Layer 2 of a small transformer language model trained on English Wikipedia (16 layers, counted from 0, width 96).
A neuron's activation on a vector x is SiLU(gate . x) times (in . x), where the dot is the dot product.

Input weights of the MLP neurons that the questions are about. A number n stands for n times 0.0021.
n12 gate: 202 81 -83 16 -49 -159 -108 -161 -175 -64 65 -164 -107 24 222 241 -127 49 124 -24 -4 48 150 287 -67 48 -70 36 -46 -68 128 -21 -8 57 30 220 199 31 91 -82 -192 -142 -86 -58 -21 8 60 -176 129 -424 -109 -21 -143 -29 -43 -105 -121 137 13 -148 143 -236 164 120 -4 -88 90 61 -32 -36 -227 -53 -4 131 -36 24 -316 17 -24 197 39 202 -288 99 265 20 -37 0 -38 -241 -160 50 -8 265 234 -16
n74 gate: -114 20 0 -155 -126 133 44 12 -171 -56 60 74 -104 81 135 -27 134 -46 40 66 19 124 0 48 55 66 135 66 -23 -131 58 -183 147 -110 83 55 4 4 -112 119 -108 -136 -113 245 -310 -180 -187 -203 -135 260 -199 67 -87 57 73 -68 19 159 -108 -165 -181 15 37 -56 -149 -159 73 -152 207 67 33 152 -190 -11 150 175 131 85 -213 82 -37 -139 -196 -138 -11 4 35 176 -82 -17 -157 211 277 129 -44 162
n85 gate: 98 196 -144 -3 10 145 111 -86 -38 17 121 -213 -27 23 -80 0 -140 0 139 131 -182 171 159 50 -56 -160 -209 267 3 27 7 -28 -167 -65 -174 -109 85 20 211 21 194 -150 78 51 -65 -87 68 45 -91 89 131 32 -167 -7 -140 81 -107 142 0 113 -46 130 -146 86 -113 31 20 -136 -88 70 -46 -150 -33 -17 67 0 10 114 17 161 92 -256 -230 -72 -17 -10 55 -33 -11 74 157 119 -129 197 -78 119
n166 gate: 143 -167 -38 -49 -325 0 97 -11 -91 14 -140 -157 136 7 86 -4 -82 -50 -125 -127 -104 -130 -71 66 -28 -100 -260 162 11 136 101 327 73 192 108 -290 170 -78 -101 -39 65 -41 -24 54 25 234 97 15 0 0 -25 -44 -203 -82 -3 -74 0 -87 -34 -86 204 132 73 -11 70 298 -113 100 -60 67 -97 96 -140 -66 74 -17 -4 90 52 212 10 -67 -233 4 -220 50 -65 73 81 -51 -18 139 -27 18 130 117
n177 gate: -80 104 -20 130 -4 -111 105 -22 29 -122 -84 -29 136 -59 -66 47 54 118 3 123 -165 77 276 170 -24 -10 8 -38 138 -140 -32 -196 -40 -39 -19 -158 -57 48 148 175 -123 63 -51 228 -71 222 59 -106 -18 126 80 -117 -142 177 -20 -42 83 -274 217 -47 52 -70 -52 -116 106 62 -61 356 -77 -101 -52 -32 307 -111 0 3 40 112 175 -66 96 123 -21 -79 -139 64 247 -10 4 16 -192 0 3 142 81 96
n180 gate: 49 -21 -88 101 61 -138 -25 3 107 -127 57 -108 82 -158 -63 213 99 -17 -154 -19 229 -87 -30 -122 -59 -25 -80 -105 7 276 137 73 -10 -196 -14 -220 -128 -84 7 -41 3 4 229 109 133 -174 173 63 33 38 57 -84 -10 -112 -145 -17 -31 86 96 10 -151 33 13 -124 115 -76 -29 149 -70 23 40 57 -169 -16 -50 -146 24 171 37 198 -10 -64 261 -62 106 -138 -239 -149 -52 -181 -61 69 -112 24 -49 -180
n229 gate: -29 -132 43 -165 90 -101 68 -6 158 -22 22 -225 -45 41 63 -140 73 6 -37 -132 51 39 98 -71 136 -15 124 60 -55 113 66 109 34 31 129 -35 -95 16 103 -201 0 86 107 34 107 -14 -6 237 131 55 180 73 -90 -31 -35 31 -169 -134 -119 45 -93 33 66 97 154 -173 -49 -54 64 -33 -5 -124 27 44 -33 3 -17 -97 80 9 -57 -145 -50 -162 133 -140 -114 -122 46 -40 0 3 59 51 23 117
n270 gate: 137 42 132 95 67 137 -269 -37 -15 171 153 179 -15 0 -83 71 216 335 -21 85 -75 40 188 -137 -43 -114 -68 86 -205 182 -165 26 -158 22 -154 203 151 -78 90 -26 222 -140 95 -93 -78 -61 -4 11 -73 -69 -142 54 248 92 -42 80 -177 30 -234 -86 -75 14 126 -31 -4 -15 103 137 66 -102 -61 -37 -64 90 218 72 105 -49 -167 -76 185 -216 -66 -150 -120 37 -116 -51 30 -174 78 -87 70 166 -115 -168
n298 gate: 111 -95 -50 -399 -195 -139 59 39 -93 -102 209 27 253 97 -81 -114 -22 52 86 -220 113 102 60 118 -134 86 5 13 13 221 193 93 -467 164 -126 13 -13 -108 18 170 154 14 83 -43 39 44 276 -84 149 -16 -38 13 82 -354 111 -410 163 114 -196 -17 63 13 -156 345 -183 -49 46 -74 -34 21 114 199 62 0 162 85 176 -39 106 66 4 -30 -13 -44 -25 -64 -209 -85 160 104 -95 -13 61 -259 130 163
n328 gate: 69 -47 -260 73 48 43 -200 -143 -49 -13 -89 -33 71 -81 39 29 -23 13 -24 -43 136 -165 -83 6 50 -58 24 12 63 -161 186 39 102 -55 -211 46 10 34 169 -19 -255 128 -166 97 -48 63 -40 -10 -140 217 57 66 10 48 -6 -137 -79 59 -149 -214 -6 98 97 -57 236 -138 114 0 -45 -41 -147 -51 -114 166 63 35 180 46 -16 33 158 89 61 68 -47 144 -133 -28 -179 28 -103 -224 -70 0 37 -103
n337 gate: 46 4 131 51 24 0 -216 155 84 -81 -30 -133 -114 43 128 3 7 41 224 -148 72 -219 -109 13 -63 65 -85 26 175 -104 -28 14 77 205 -168 18 143 65 7 127 -98 36 -62 189 -72 -14 -64 -84 17 58 -202 -240 120 -147 101 108 70 115 108 10 -133 -94 -277 57 14 -42 53 -271 10 -108 -190 34 112 -67 -20 -117 163 28 64 -28 -141 -155 -41 -138 171 -27 -59 -104 4 37 -38 -189 71 -99 -185 -129
n12 in: 33 -15 199 184 -4 -135 188 -11 -323 -112 169 -51 -14 10 -143 54 -4 -50 -129 -7 -65 4 149 195 -28 68 -42 45 -197 -32 -289 91 -76 196 -171 -18 -351 58 87 -25 181 -86 65 111 -129 -91 197 -102 -49 -43 7 -41 -274 46 37 134 76 -167 -41 -119 62 31 10 11 -96 69 106 107 -70 -35 -167 -167 -51 149 77 94 25 -141 147 -124 -79 120 -109 -180 28 -46 65 -52 99 54 -186 44 -71 -14 -82 -35
n74 in: 259 47 72 -220 -68 -121 -24 -171 -165 -22 -67 -15 -95 132 28 27 64 -182 -89 256 -121 4 -4 15 -58 -177 258 291 -69 0 -99 -84 115 -75 8 -124 247 -40 42 53 8 -134 147 91 -155 -31 -55 31 -319 84 -152 70 -131 -94 151 -182 -191 107 -142 -254 -76 63 143 43 -50 -184 -29 26 219 48 -106 83 14 -22 133 107 57 -8 -4 -173 -61 -22 -156 38 -4 15 49 -26 -31 -70 -79 -92 82 172 -203 266
n85 in: 116 61 -59 -74 36 196 139 -26 -59 10 175 -109 -23 -9 -118 -43 -104 107 126 93 -192 172 160 25 -75 -114 -139 219 -20 41 -10 23 -122 16 -121 -43 128 77 186 78 66 -64 111 159 45 -50 81 -3 -140 133 73 -93 -190 -77 -111 35 -92 203 -27 91 -84 76 -117 14 -147 3 37 -113 -102 6 88 -219 -62 31 41 19 52 23 -32 69 -62 -274 -259 -72 3 -103 -39 29 80 -56 45 96 -141 138 141 116
n166 in: -91 -198 215 6 202 81 -199 13 13 -12 81 32 -16 21 27 -16 -44 -41 102 -15 54 9 -25 142 79 23 -41 79 23 87 64 -158 -84 16 -165 153 -94 30 118 16 80 -23 -121 -101 -3 -94 247 -26 -3 -153 0 -10 -82 88 57 -69 3 64 50 -3 -135 -108 -55 248 -55 -13 224 -114 -44 -199 -22 -16 3 3 102 46 6 26 -47 -94 76 -6 294 -22 297 -22 -210 -149 -71 165 67 -36 99 28 -164 18
n177 in: 55 32 77 -61 54 -33 77 -70 63 11 4 -55 -104 187 140 27 27 -151 -69 48 -43 19 -107 -41 104 -76 -58 -119 130 196 -225 227 -27 123 -44 -87 84 -4 -58 -266 0 12 59 -227 -189 -280 -160 102 -114 -133 -280 143 -192 199 124 -87 -449 214 -230 -70 -152 60 -120 205 -127 -55 22 -15 190 -19 -71 -15 -18 37 -189 38 -39 -51 -132 185 -89 -129 30 -97 23 -61 -159 38 -138 50 -73 -252 -44 -46 76 -41
n180 in: 75 15 -116 40 77 -169 161 44 -56 14 -191 -60 290 32 20 -100 62 29 31 -123 158 7 -25 68 -109 -102 114 -11 60 25 181 0 134 -207 -11 -26 -112 -150 -244 -110 -74 123 52 -59 220 -71 -111 -86 50 -10 40 -105 -95 -98 63 0 211 241 207 121 -14 243 -7 31 184 -93 66 230 -29 179 -4 295 -140 -199 29 -168 26 185 7 -37 -88 -14 231 199 -43 -145 -165 -29 -131 0 110 -26 -55 22 106 -71
n229 in: 18 -113 73 -139 172 94 -117 -9 18 -158 49 -33 -82 -31 -57 -172 41 -179 -28 -31 -71 -126 41 -162 141 -21 44 -6 -12 -14 56 -131 140 122 73 -108 113 31 127 -18 116 21 156 193 -12 -114 9 234 -95 112 112 -72 -23 -47 -36 -153 -208 -62 -49 -32 -51 51 80 43 0 -149 0 -18 -164 -143 9 119 -73 26 -109 -9 -71 -32 195 84 -3 -46 -32 -144 69 -165 -71 -49 -120 60 56 66 -39 134 -52 51
n270 in: 48 -133 190 116 131 -35 -78 -101 -3 36 17 72 54 33 -28 14 141 273 99 0 47 40 97 -124 -84 -106 137 32 -189 112 -88 24 -232 77 -164 0 173 -93 44 -37 89 -158 106 -37 -162 -131 -53 52 -50 -44 -66 93 201 37 -99 -26 -211 -10 -35 -132 -156 -43 157 -14 -166 -79 141 208 126 30 -10 54 10 98 198 161 65 85 -138 -31 39 -146 3 -129 53 106 -206 -49 179 -157 37 -124 41 -40 -45 -224
n298 in: -8 184 -118 -8 164 23 -39 25 -230 69 -4 -109 17 -96 195 146 -45 50 -12 268 17 -32 -269 80 -135 -78 207 48 118 -52 25 -75 -33 8 -86 140 -16 -94 -254 -305 25 -177 20 -78 -210 -152 -60 93 -77 -27 -20 -4 57 156 145 288 75 -75 147 165 -68 -161 -120 142 216 29 -31 -210 178 -266 -56 -266 63 128 206 -225 396 120 -165 244 106 -191 93 25 -40 49 29 -133 25 125 37 -59 -23 -61 38 -91
n328 in: -37 -15 248 -138 18 140 69 -15 82 -26 190 -49 57 29 94 78 -178 131 22 43 -45 -108 59 17 -152 172 -181 249 131 -70 -123 -24 -57 -121 90 3 47 125 159 -140 100 109 76 -110 15 15 40 -15 -56 -39 -23 55 -36 -163 31 -9 57 120 -28 -51 -17 -87 121 56 -61 -54 -88 50 103 -6 -40 15 11 20 26 17 -322 195 73 -18 134 -26 38 6 137 -71 -60 -79 -34 -107 -39 -79 79 -97 3 123
n337 in: 28 165 23 75 55 101 -65 334 -25 -81 -190 35 -191 -167 -80 21 -156 -149 26 43 -101 -112 -58 40 -73 -75 59 53 92 -34 -38 -25 18 -131 -11 32 -250 -175 136 45 196 -210 -20 62 -135 67 -158 42 197 3 10 -78 182 -24 -131 -133 -60 -59 116 14 7 -199 185 -188 -153 -25 73 -196 -136 -7 94 -196 89 54 105 -219 119 -59 20 -159 106 48 -51 -21 57 -99 38 -122 -32 94 -145 -25 94 75 -150 -80

Each question shows a token from some text and the vector x that enters the MLP there. A number n stands for n times 0.0017.

"7": 15 -209 50 179 -111 120 75 -17 53 168 127 -42 259 -206 179 1 44 124 34 -178 -63 -39 16 -109 -12 55 -73 0 -114 31 59 -90 154 -221 119 -88 -17 101 -153 83 -107 28 235 25 -2 -29 160 -66 -5 46 -13 -129 84 -157 -41 50 -93 75 -86 -9 -19 -101 99 -69 10 64 13 -205 -78 -118 -67 111 -151 -55 -109 -4 115 92 60 -51 58 -89 77 -61 90 63 -484 75 150 117 -37 -82 68 31 121 -92
Which neuron fires most, and how strongly? n180, at about 0.6

" popular": 111 -57 52 104 52 117 -58 -157 60 136 55 -26 -109 125 263 -91 34 -90 -197 32 -136 34 -105 123 -11 65 71 45 29 -145 -16 -76 -127 135 121 -7 -41 -1 49 19 -118 -199 42 79 14 -90 9 48 194 -159 57 234 36 45 11 -127 -89 37 -21 115 56 8 32 -83 1 8 -51 40 11 36 62 4 78 -6 -119 89 46 120 -370 2 31 162 -92 -73 6 206 148 -70 241 205 37 30 25 -72 163 -47
Which neuron fires most, and how strongly? n180, at about 0.25

" York": 60 -146 -74 -246 -140 63 97 -89 68 89 131 148 37 -60 -107 -48 90 -7 -40 -218 -101 -46 60 -47 -175 45 -5 42 -88 -89 -143 93 92 102 77 -51 125 -20 -45 54 73 30 -13 -191 -13 -92 104 135 290 -121 62 27 64 69 154 39 -85 168 20 29 -42 -35 63 -69 134 -99 -45 114 -8 -30 14 54 -37 20 119 -121 146 -29 65 -151 16 -89 -78 -28 217 16 -19 54 84 236 26 -67 49 62 -70 32
The two highest activations, in order: n270, n229

"w": -184 -56 -36 46 -76 35 52 -124 -51 114 46 75 -25 252 49 -38 82 -19 36 -18 37 11 -85 30 70 -139 25 -39 -17 127 -33 -218 -52 -27 166 -101 -19 -118 -39 57 64 -108 24 25 -30 -97 -17 -65 -5 -24 -1 -34 236 -145 55 -27 73 78 -4 -50 -123 78 127 -126 -114 117 -141 6 -43 -106 -37 -93 -119 -23 -395 -120 38 -63 76 -55 -7 -106 7 -74 197 12 30 134 11 154 1 -134 -74 -117 -113 141
Which neuron fires most, and how strongly? n12, at about 0.058

"s": -25 -90 80 -201 34 88 79 5 -22 178 34 -256 -127 -25 -52 -47 -57 -17 -101 87 -167 -169 -70 -26 140 -56 -74 -54 -1 35 92 -153 -124 -21 26 -44 173 82 64 96 -120 148 57 40 16 -119 -72 199 48 -68 134 -37 112 6 -80 -80 -138 103 -74 -6 -107 53 11 -120 176 4 -105 97 60 -88 -91 171 -144 -12 -332 64 74 -113 -139 -7 -155 -75 35 -38 -18 211 -20 -13 -121 193 -24 18 80 -8 1 -124
Which three neurons fire most, strongest first? n229, n12, n298

" Francis": -56 73 -106 -47 -74 -63 71 -59 -7 -131 78 146 -97 -154 40 -77 -85 108 -85 52 -181 -152 -45 -37 -27 -67 -55 29 71 -185 92 -61 -100 32 -43 -123 41 163 -142 -17 31 -120 154 11 -34 15 68 63 80 -151 -11 52 144 -54 -5 55 -121 292 -70 76 -42 -72 53 -28 42 82 6 10 100 -55 53 181 -78 16 10 -59 218 44 -37 -111 208 73 45 82 -11 -3 119 -5 78 192 75 57 54 -187 82 61
Which of these neurons fires most? n298

" C": -38 -57 73 54 35 -23 232 -166 201 19 12 -104 -104 56 57 -93 -263 -91 -86 20 -97 -132 53 -17 118 -97 8 34 9 115 -69 -98 117 -65 -72 -15 -65 17 -51 239 -2 -111 165 -111 83 -32 222 89 85 -39 25 -1 199 -51 44 125 14 120 -137 57 -117 -33 -6 -43 137 86 122 49 66 -47 -22 24 -10 -2 -256 -88 7 -68 -50 -87 112 -37 38 -229 20 -61 -3 137 120 35 -133 151 207 21 94 -45
The two highest activations, in order: n229, n298

"\n": -74 -186 102 -47 -55 87 -30 2 -95 30 -33 -18 -79 -134 238 -23 171 -21 -86 36 6 -56 13 100 225 -44 -124 54 -6 75 -7 -61 59 -126 -41 -124 99 44 123 -82 -143 -104 -15 -161 29 39 -93 133 -128 -106 50 57 137 10 -31 56 -97 191 11 -134 -129 -102 5 96 2 -105 53 -17 -43 -131 -81 11 -69 -74 -197 120 185 -149 167 -5 -173 3 99 -134 -13 -40 108 -119 157 184 -116 45 77 -100 336 27
Which neuron fires most, and how strongly? n229, at about 0.19

" by": -6 -29 21 -5 0 -103 134 -89 79 26 25 -23 -76 -46 231 -59 41 -80 148 -66 -72 -132 135 106 4 21 -164 49 142 -98 86 73 4 -36 39 -84 4 -31 -84 73 -109 117 147 56 -32 -106 -21 -4 55 75 108 39 -40 118 18 49 -61 122 22 81 -220 -82 66 -34 12 71 110 71 123 -33 -16 -34 71 -59 -291 78 144 -83 -10 -75 89 -16 10 -150 131 -188 -95 -166 -13 269 -37 -166 143 3 105 6
Which three neurons fire most, strongest first? n177, n229, n270

"1": 187 -150 -92 76 -11 88 32 -89 194 136 90 -26 -208 -72 129 -29 -70 45 44 -63 90 -83 16 -24 -111 64 66 46 -95 200 -25 -302 0 -100 162 47 -16 73 26 -68 -104 -201 -20 -138 -20 -8 102 28 -39 -150 97 -190 53 -42 -27 35 -239 -30 58 98 24 -30 60 -67 -7 106 -62 -165 -69 -53 -89 67 -58 -21 -20 -12 39 -73 9 -125 -52 131 100 -32 42 -28 -78 99 -100 218 -176 -36 143 -202 -40 -59
Which three neurons fire most, strongest first? n85, n337, n74

"ud": 32 -95 -93 -19 -147 8 29 -81 3 24 6 -54 -211 -54 34 -71 -120 40 -17 147 -88 -123 -133 35 -160 -135 -11 -64 10 -51 -209 -85 -60 -79 203 -160 -8 -18 46 -82 24 105 235 -136 5 -46 -1 -90 -93 -134 62 1 106 164 221 -54 -186 -57 289 -58 -28 10 -3 -120 -29 58 -38 7 60 -79 11 106 -30 38 -308 -92 63 9 -65 -48 9 16 114 -106 33 8 283 -120 102 135 -14 -151 142 147 -5 -172
Which of these neurons fires most? n177

"aw": -49 -37 -19 72 -46 29 95 -135 -5 108 53 256 -77 66 -60 -40 -43 -129 162 -4 -54 -50 128 -140 -5 12 86 -24 -106 -34 42 -123 57 -118 286 -24 -6 -85 -180 190 44 -25 52 41 -60 -151 215 152 -10 -2 -18 11 165 -78 -13 -19 46 139 61 -83 -71 261 18 31 -90 15 -48 35 -63 35 0 -102 4 23 -333 -117 265 -11 -45 -41 -11 -43 51 -91 104 48 54 79 -16 166 31 -17 -118 37 54 -76
Which three neurons fire most, strongest first? n328, n12, n166

" tr": 27 -38 -101 -13 31 -71 -66 -39 -53 88 109 -178 64 58 -248 123 -69 -37 -80 -19 -39 -159 85 27 135 138 -170 -29 -57 57 -62 0 -136 -95 -62 -34 -132 -115 -39 125 -95 -261 30 58 44 -160 46 25 243 5 11 64 106 -24 135 15 -102 88 -55 -6 -27 -125 105 -83 406 192 122 77 26 -80 32 139 -109 64 -99 -64 36 -53 -117 -114 39 -57 8 -148 57 194 177 92 152 83 -92 -160 46 11 198 255
Which neuron fires most, and how strongly? n12, at about 0.066

"ord": -78 -76 62 -10 2 66 60 -124 -10 -43 182 35 -155 -37 -51 -28 18 136 64 -24 -171 35 111 137 -68 -264 -15 -14 9 -143 -60 -52 67 86 13 -85 -60 -35 -126 34 61 -31 98 -218 -24 11 125 -127 133 -167 15 -21 121 87 8 29 -136 30 278 66 -188 133 -33 -71 47 -41 -42 -72 119 28 115 128 -92 128 -159 -165 162 -133 -31 -52 -182 -126 74 -69 67 72 156 195 121 196 4 -145 -30 -124 61 -54
Which three neurons fire most, strongest first? n328, n74, n229

"ry": 77 -154 75 -185 -3 59 39 -94 -62 75 158 -23 -49 44 -113 -21 25 225 28 25 -144 -73 0 158 -96 47 196 45 48 -40 76 33 -90 6 41 -105 81 58 -93 -36 78 33 -90 -104 17 -156 36 34 282 -200 45 33 168 -121 69 13 -24 187 177 -94 -87 7 -26 -83 125 -60 12 -131 74 -57 -13 -42 -72 -40 -217 -217 100 -87 -36 -81 -30 2 54 -81 67 83 -39 142 -41 188 -45 -157 -69 -102 -30 -155
Which neuron fires most, and how strongly? n298, at about 0.27

" Stud": 32 -212 -72 41 -231 -61 -151 -60 71 148 29 -85 -171 -107 -122 28 -133 -9 69 -102 -213 -65 45 62 -47 -4 -98 21 -51 -224 -189 -77 31 56 -3 -80 7 -85 -47 15 0 -128 45 -191 30 -89 -44 -29 14 151 163 142 60 -60 62 150 55 80 -89 -47 30 -11 96 -144 3 62 105 67 -14 -183 -38 74 19 96 116 2 184 -42 -96 -9 -85 66 -140 -17 -182 206 100 49 274 129 -2 101 133 -42 65 -143
Which three neurons fire most, strongest first? n180, n270, n229

" June": -122 -39 -93 70 70 42 85 -47 131 133 -1 96 21 113 -46 -40 111 -139 -5 -78 93 54 -113 85 -22 99 -58 1 -12 -140 28 -252 58 82 0 -31 -26 183 -53 -49 43 5 63 135 -69 -63 182 -17 91 -94 -74 127 159 -97 38 41 -127 205 -75 13 -108 18 24 -157 200 137 -43 -27 -79 115 20 101 43 71 -75 -211 32 -29 264 -31 59 18 -63 -28 151 8 -46 -37 26 215 -56 -66 54 -53 44 -202
Which of these neurons fires most? n85

" (": 75 -82 21 -89 -106 176 48 13 62 -61 49 -201 -67 -52 271 -58 -37 65 14 -120 98 -210 -91 59 61 -145 -64 -99 -9 -65 14 -63 -177 -44 -18 -2 31 68 64 61 -107 -269 -38 -63 155 -112 95 18 -1 -69 -127 51 156 23 121 159 -28 55 185 68 -61 -130 -11 -68 39 39 -35 162 -21 29 -116 -6 -63 -142 -194 36 121 14 -44 -94 -34 90 -51 -19 197 -96 189 78 199 191 -70 -163 148 30 1 -18
Which of these neurons fires most? n337

"ited": -38 -115 39 62 69 148 22 -81 -70 47 151 -59 -40 116 -143 -153 -5 173 15 -123 -157 -176 -250 -158 -62 14 -74 -47 106 -72 87 -122 -27 136 76 -117 -25 84 -22 -143 -14 83 179 -40 25 -116 -56 -6 -4 -91 -35 30 48 106 7 26 -54 181 144 -24 -37 -76 27 -277 -42 28 -28 -142 -55 63 2 66 -106 -99 -56 -53 52 66 -187 -67 54 161 26 -135 19 71 -96 -61 78 202 171 118 -148 -43 17 69
Which of these neurons fires most? n12

",": -137 -73 4 6 147 77 134 2 32 22 107 12 -74 -30 318 31 105 -100 -65 -29 -71 -103 -64 95 72 -56 -197 -27 16 -109 53 -71 -25 -62 106 1 16 -27 47 -26 -206 33 49 -171 16 -114 10 -49 23 55 36 -120 134 -120 23 -48 2 216 110 23 -119 -163 -67 -145 95 115 37 -48 -46 -67 -134 40 -58 -89 -140 48 98 46 74 -130 -34 85 -205 62 45 -17 -19 -199 36 224 77 -157 86 49 86 -84
Which of these neurons fires most? n270

"9": 43 -271 39 126 -154 155 143 -1 133 167 147 -33 154 -110 24 -54 -31 89 116 -15 20 -142 124 32 97 134 -249 11 -118 156 -67 -167 127 -31 20 -109 -176 111 -269 65 -198 -2 131 -82 123 -49 14 -8 85 16 -31 -12 91 -76 -17 75 -20 135 -47 103 -32 -38 35 -60 121 89 -88 -272 -83 -37 88 -70 -156 -13 89 -36 61 14 151 -59 14 -52 -46 -93 42 89 -208 18 15 135 -4 7 89 33 -249 42
Which neuron fires most, and how strongly? n177, at about 0.14

"au": 16 -37 -203 47 -15 76 50 -219 122 -54 85 -34 -6 -203 -86 13 -95 39 -39 -44 -119 183 -106 107 -121 199 77 100 -166 -23 103 -48 40 -2 120 -207 81 116 6 102 97 -6 189 -370 137 -46 150 67 164 -99 7 13 100 -32 92 51 -175 66 70 -46 -35 -48 59 32 137 -82 143 80 85 6 18 -76 -74 -58 -157 -110 212 -105 -118 -35 60 108 -44 38 144 25 107 34 24 78 52 -233 -28 25 -7 -74
Which neuron fires most, and how strongly? n337, at about 0.031

" Chicago": 88 -132 -28 -114 -76 66 -10 -44 110 40 94 163 12 0 -279 25 30 137 -33 -137 -101 76 71 110 53 137 0 11 29 -3 -95 -79 131 -87 68 -141 104 79 -72 48 35 -83 73 56 2 -190 174 258 206 -83 53 29 118 18 202 -28 79 227 -95 88 -93 -164 10 -50 66 -61 47 86 -87 -138 -26 -27 -72 -6 245 -22 164 2 -124 -16 52 56 -20 0 83 129 -58 52 150 182 0 2 138 33 99 68
Which three neurons fire most, strongest first? n270, n298, n177

" season": 41 -149 26 178 30 305 34 -17 95 176 -7 54 -66 106 -129 -41 108 91 -34 -257 17 124 60 -77 84 -180 -129 -22 64 -247 155 -37 -65 135 37 91 38 2 -22 71 85 -156 -15 -27 -27 -62 80 10 217 -102 179 26 106 66 144 -49 -200 94 -316 -28 -148 -74 42 -95 180 43 24 35 -133 41 28 -146 -61 56 -22 -11 149 -72 -65 -44 -210 -15 -9 20 141 80 -12 133 78 95 -84 -164 13 12 82 -175
Which of these neurons fires most? n270

" May": -30 -145 -90 103 -16 -74 89 -9 123 75 -4 -49 -107 81 -84 -67 26 -266 60 -94 -55 -45 -19 166 -20 54 23 -4 33 -135 -51 -143 64 142 23 -2 -15 161 -68 -56 -5 18 35 170 -46 60 49 -39 102 29 -63 33 161 -47 15 88 -112 118 -40 -115 57 -88 71 -221 203 52 -60 -25 -116 97 36 -91 -37 88 -158 -198 8 -111 150 10 126 -8 -8 31 92 21 107 -53 121 221 35 -230 14 101 193 -354
Which three neurons fire most, strongest first? n337, n74, n270

" ": 61 -44 -79 74 -20 144 34 -113 34 35 189 -132 61 -80 139 -14 -2 -26 -38 -68 118 -338 -147 -113 47 -151 -92 -27 62 67 -82 -202 1 -76 -24 -35 -49 21 49 -13 139 -88 -213 -112 -63 -60 77 131 33 -47 -3 -6 155 12 24 37 -84 66 8 133 -86 -39 -8 -134 43 262 -6 -51 9 46 62 -102 -130 -80 -40 133 27 144 -4 -36 -72 73 56 -54 -6 -55 178 15 36 272 -111 -124 51 -31 25 -46
Which of these neurons fires most? n74

" Kenn": 28 13 -120 -49 -112 -49 94 -107 -17 -141 -2 100 -132 77 -134 -38 -120 -25 36 -121 -63 -54 60 63 -135 -133 -31 -52 71 -110 -93 -15 66 79 107 -183 12 -5 13 -11 -70 -282 -80 27 -121 -5 88 42 18 76 25 -58 215 -51 150 31 44 208 79 88 32 89 51 -211 -132 -110 -18 32 -73 -118 -163 -236 34 109 110 -45 184 -48 51 -145 -41 21 -23 -117 -174 -2 40 83 122 71 20 -91 -26 101 -5 -37
Which three neurons fire most, strongest first? n337, n85, n180

"==": 60 -45 15 -105 -4 162 31 -109 -59 -75 51 -216 -201 161 -51 123 54 9 -143 124 -147 -177 5 -19 5 193 -317 -96 -42 -37 75 -115 -59 -16 90 -31 96 -84 49 -1 -75 -3 22 -137 25 34 149 -84 -181 -97 69 -7 101 -184 -181 109 124 220 27 9 54 -186 51 -20 125 -34 31 -117 -55 -41 57 -8 -69 -109 -21 18 21 -53 -123 -53 31 45 134 -51 -37 -36 285 -65 144 159 -60 72 81 -125 -336 -72
Which neuron fires most, and how strongly? n177, at about 0.096

" was": -27 -138 28 17 -13 55 150 17 94 66 -21 -119 -81 -171 161 -13 58 80 8 98 -133 -214 -62 -20 14 -224 -45 -88 -24 -160 156 -186 -59 -106 72 -219 -36 -61 -12 98 -40 -119 -139 -158 -36 -26 -140 -19 -38 -170 13 -32 -4 -64 6 53 -44 174 -109 -15 99 -152 18 0 112 -78 -23 -9 200 51 18 -24 -42 107 -267 27 -48 -48 -122 -74 175 173 -72 -68 3 56 179 57 -30 206 59 -72 -68 -102 157 -176
Which neuron fires most, and how strongly? n85, at about 0.067

" reg": -102 18 -113 -25 77 -72 15 32 -15 173 -34 -86 49 95 35 -19 -90 -34 34 80 -255 -102 6 126 -39 -21 -82 -93 -125 -162 182 -175 -24 -75 50 -23 -243 -104 -13 24 114 -242 169 70 -76 -70 1 70 16 83 152 -26 112 -50 -59 -57 -46 -97 -14 55 139 -243 75 2 17 113 141 -91 10 -20 -131 -23 -26 60 -413 -3 39 6 -163 -9 80 -30 -70 -132 -74 8 308 -133 159 100 -180 -122 76 40 228 3
Which of these neurons fires most? n180

" bound": -110 -39 -236 168 71 0 5 1 18 -76 218 19 50 55 -169 -87 -39 -70 -9 66 -128 -70 -99 108 29 25 -38 122 -46 22 9 -14 -117 -63 -64 -1 -96 -90 -186 86 107 -48 114 39 24 -39 212 24 28 44 -57 228 -11 -11 143 -42 -27 57 75 -78 57 -131 193 -152 -53 36 -36 -108 -17 -25 -74 30 37 79 -231 4 88 126 -421 -89 -87 105 -11 -149 -3 85 145 -148 122 138 -48 -74 -90 102 -69 -21
Which of these neurons fires most? n229

" George": 36 -3 -42 11 -17 -43 126 -131 35 10 136 118 -7 -182 -98 -29 -87 -8 -32 -91 -231 74 14 68 -6 -23 5 -43 92 -106 71 -187 -112 -32 21 -87 54 147 -98 3 51 -62 111 21 -175 -74 86 79 -100 -42 -36 -26 197 63 17 -25 -98 290 -6 119 -5 16 -22 -59 147 32 19 -8 22 -17 21 48 -22 78 109 -78 296 22 -11 -73 98 3 60 66 87 94 64 35 77 211 -13 -31 -44 -124 167 100
The two highest activations, in order: n298, n85

" Sh": -96 -54 -101 -86 -69 106 117 -83 -26 42 58 52 -30 98 -121 -65 -209 -67 -12 150 -62 -231 73 130 6 -237 36 -41 19 67 -181 129 58 194 39 36 -105 -140 1 29 -110 -169 -63 -114 172 -167 -78 -47 -27 -40 -72 -38 173 -57 86 -92 -9 143 103 59 68 77 115 -207 62 117 -115 43 -108 -62 -71 -18 8 91 -29 -48 165 -46 -120 15 32 13 -70 -137 -150 30 135 4 -25 164 -38 -13 -25 136 136 -93
Which of these neurons fires most? n229

"-": -14 -149 -119 -152 106 -49 16 -54 97 74 66 -110 -223 12 80 -29 74 -22 -44 38 -56 -356 21 -136 21 149 -203 -32 -86 23 176 -10 2 -110 -50 39 105 -86 53 -54 -128 -4 -46 -116 -24 -193 44 -197 -90 -121 33 -83 161 7 -56 62 91 94 58 47 -125 -100 9 -21 58 234 -122 65 118 100 54 -154 -252 -102 130 11 185 -56 -83 -47 -15 19 -20 -116 41 -105 -92 94 -5 132 -53 23 57 3 120 101
Which of these neurons fires most? n166

" members": 42 -26 3 -30 -96 36 -95 -7 116 78 85 131 -11 -29 2 -87 -73 -103 93 21 -139 -182 235 -194 38 -273 -144 19 157 -187 64 -214 47 181 -84 -87 -120 38 -61 58 -41 -181 116 -109 69 55 -9 -95 315 -106 10 88 156 -20 1 -12 -219 112 -61 87 -60 28 126 -48 13 55 51 30 79 85 -79 -9 20 -66 -45 60 226 -51 -244 -68 -18 -47 60 26 147 74 29 -148 114 138 -36 -87 16 -58 160 -171
Which neuron fires most, and how strongly? n270, at about 0.27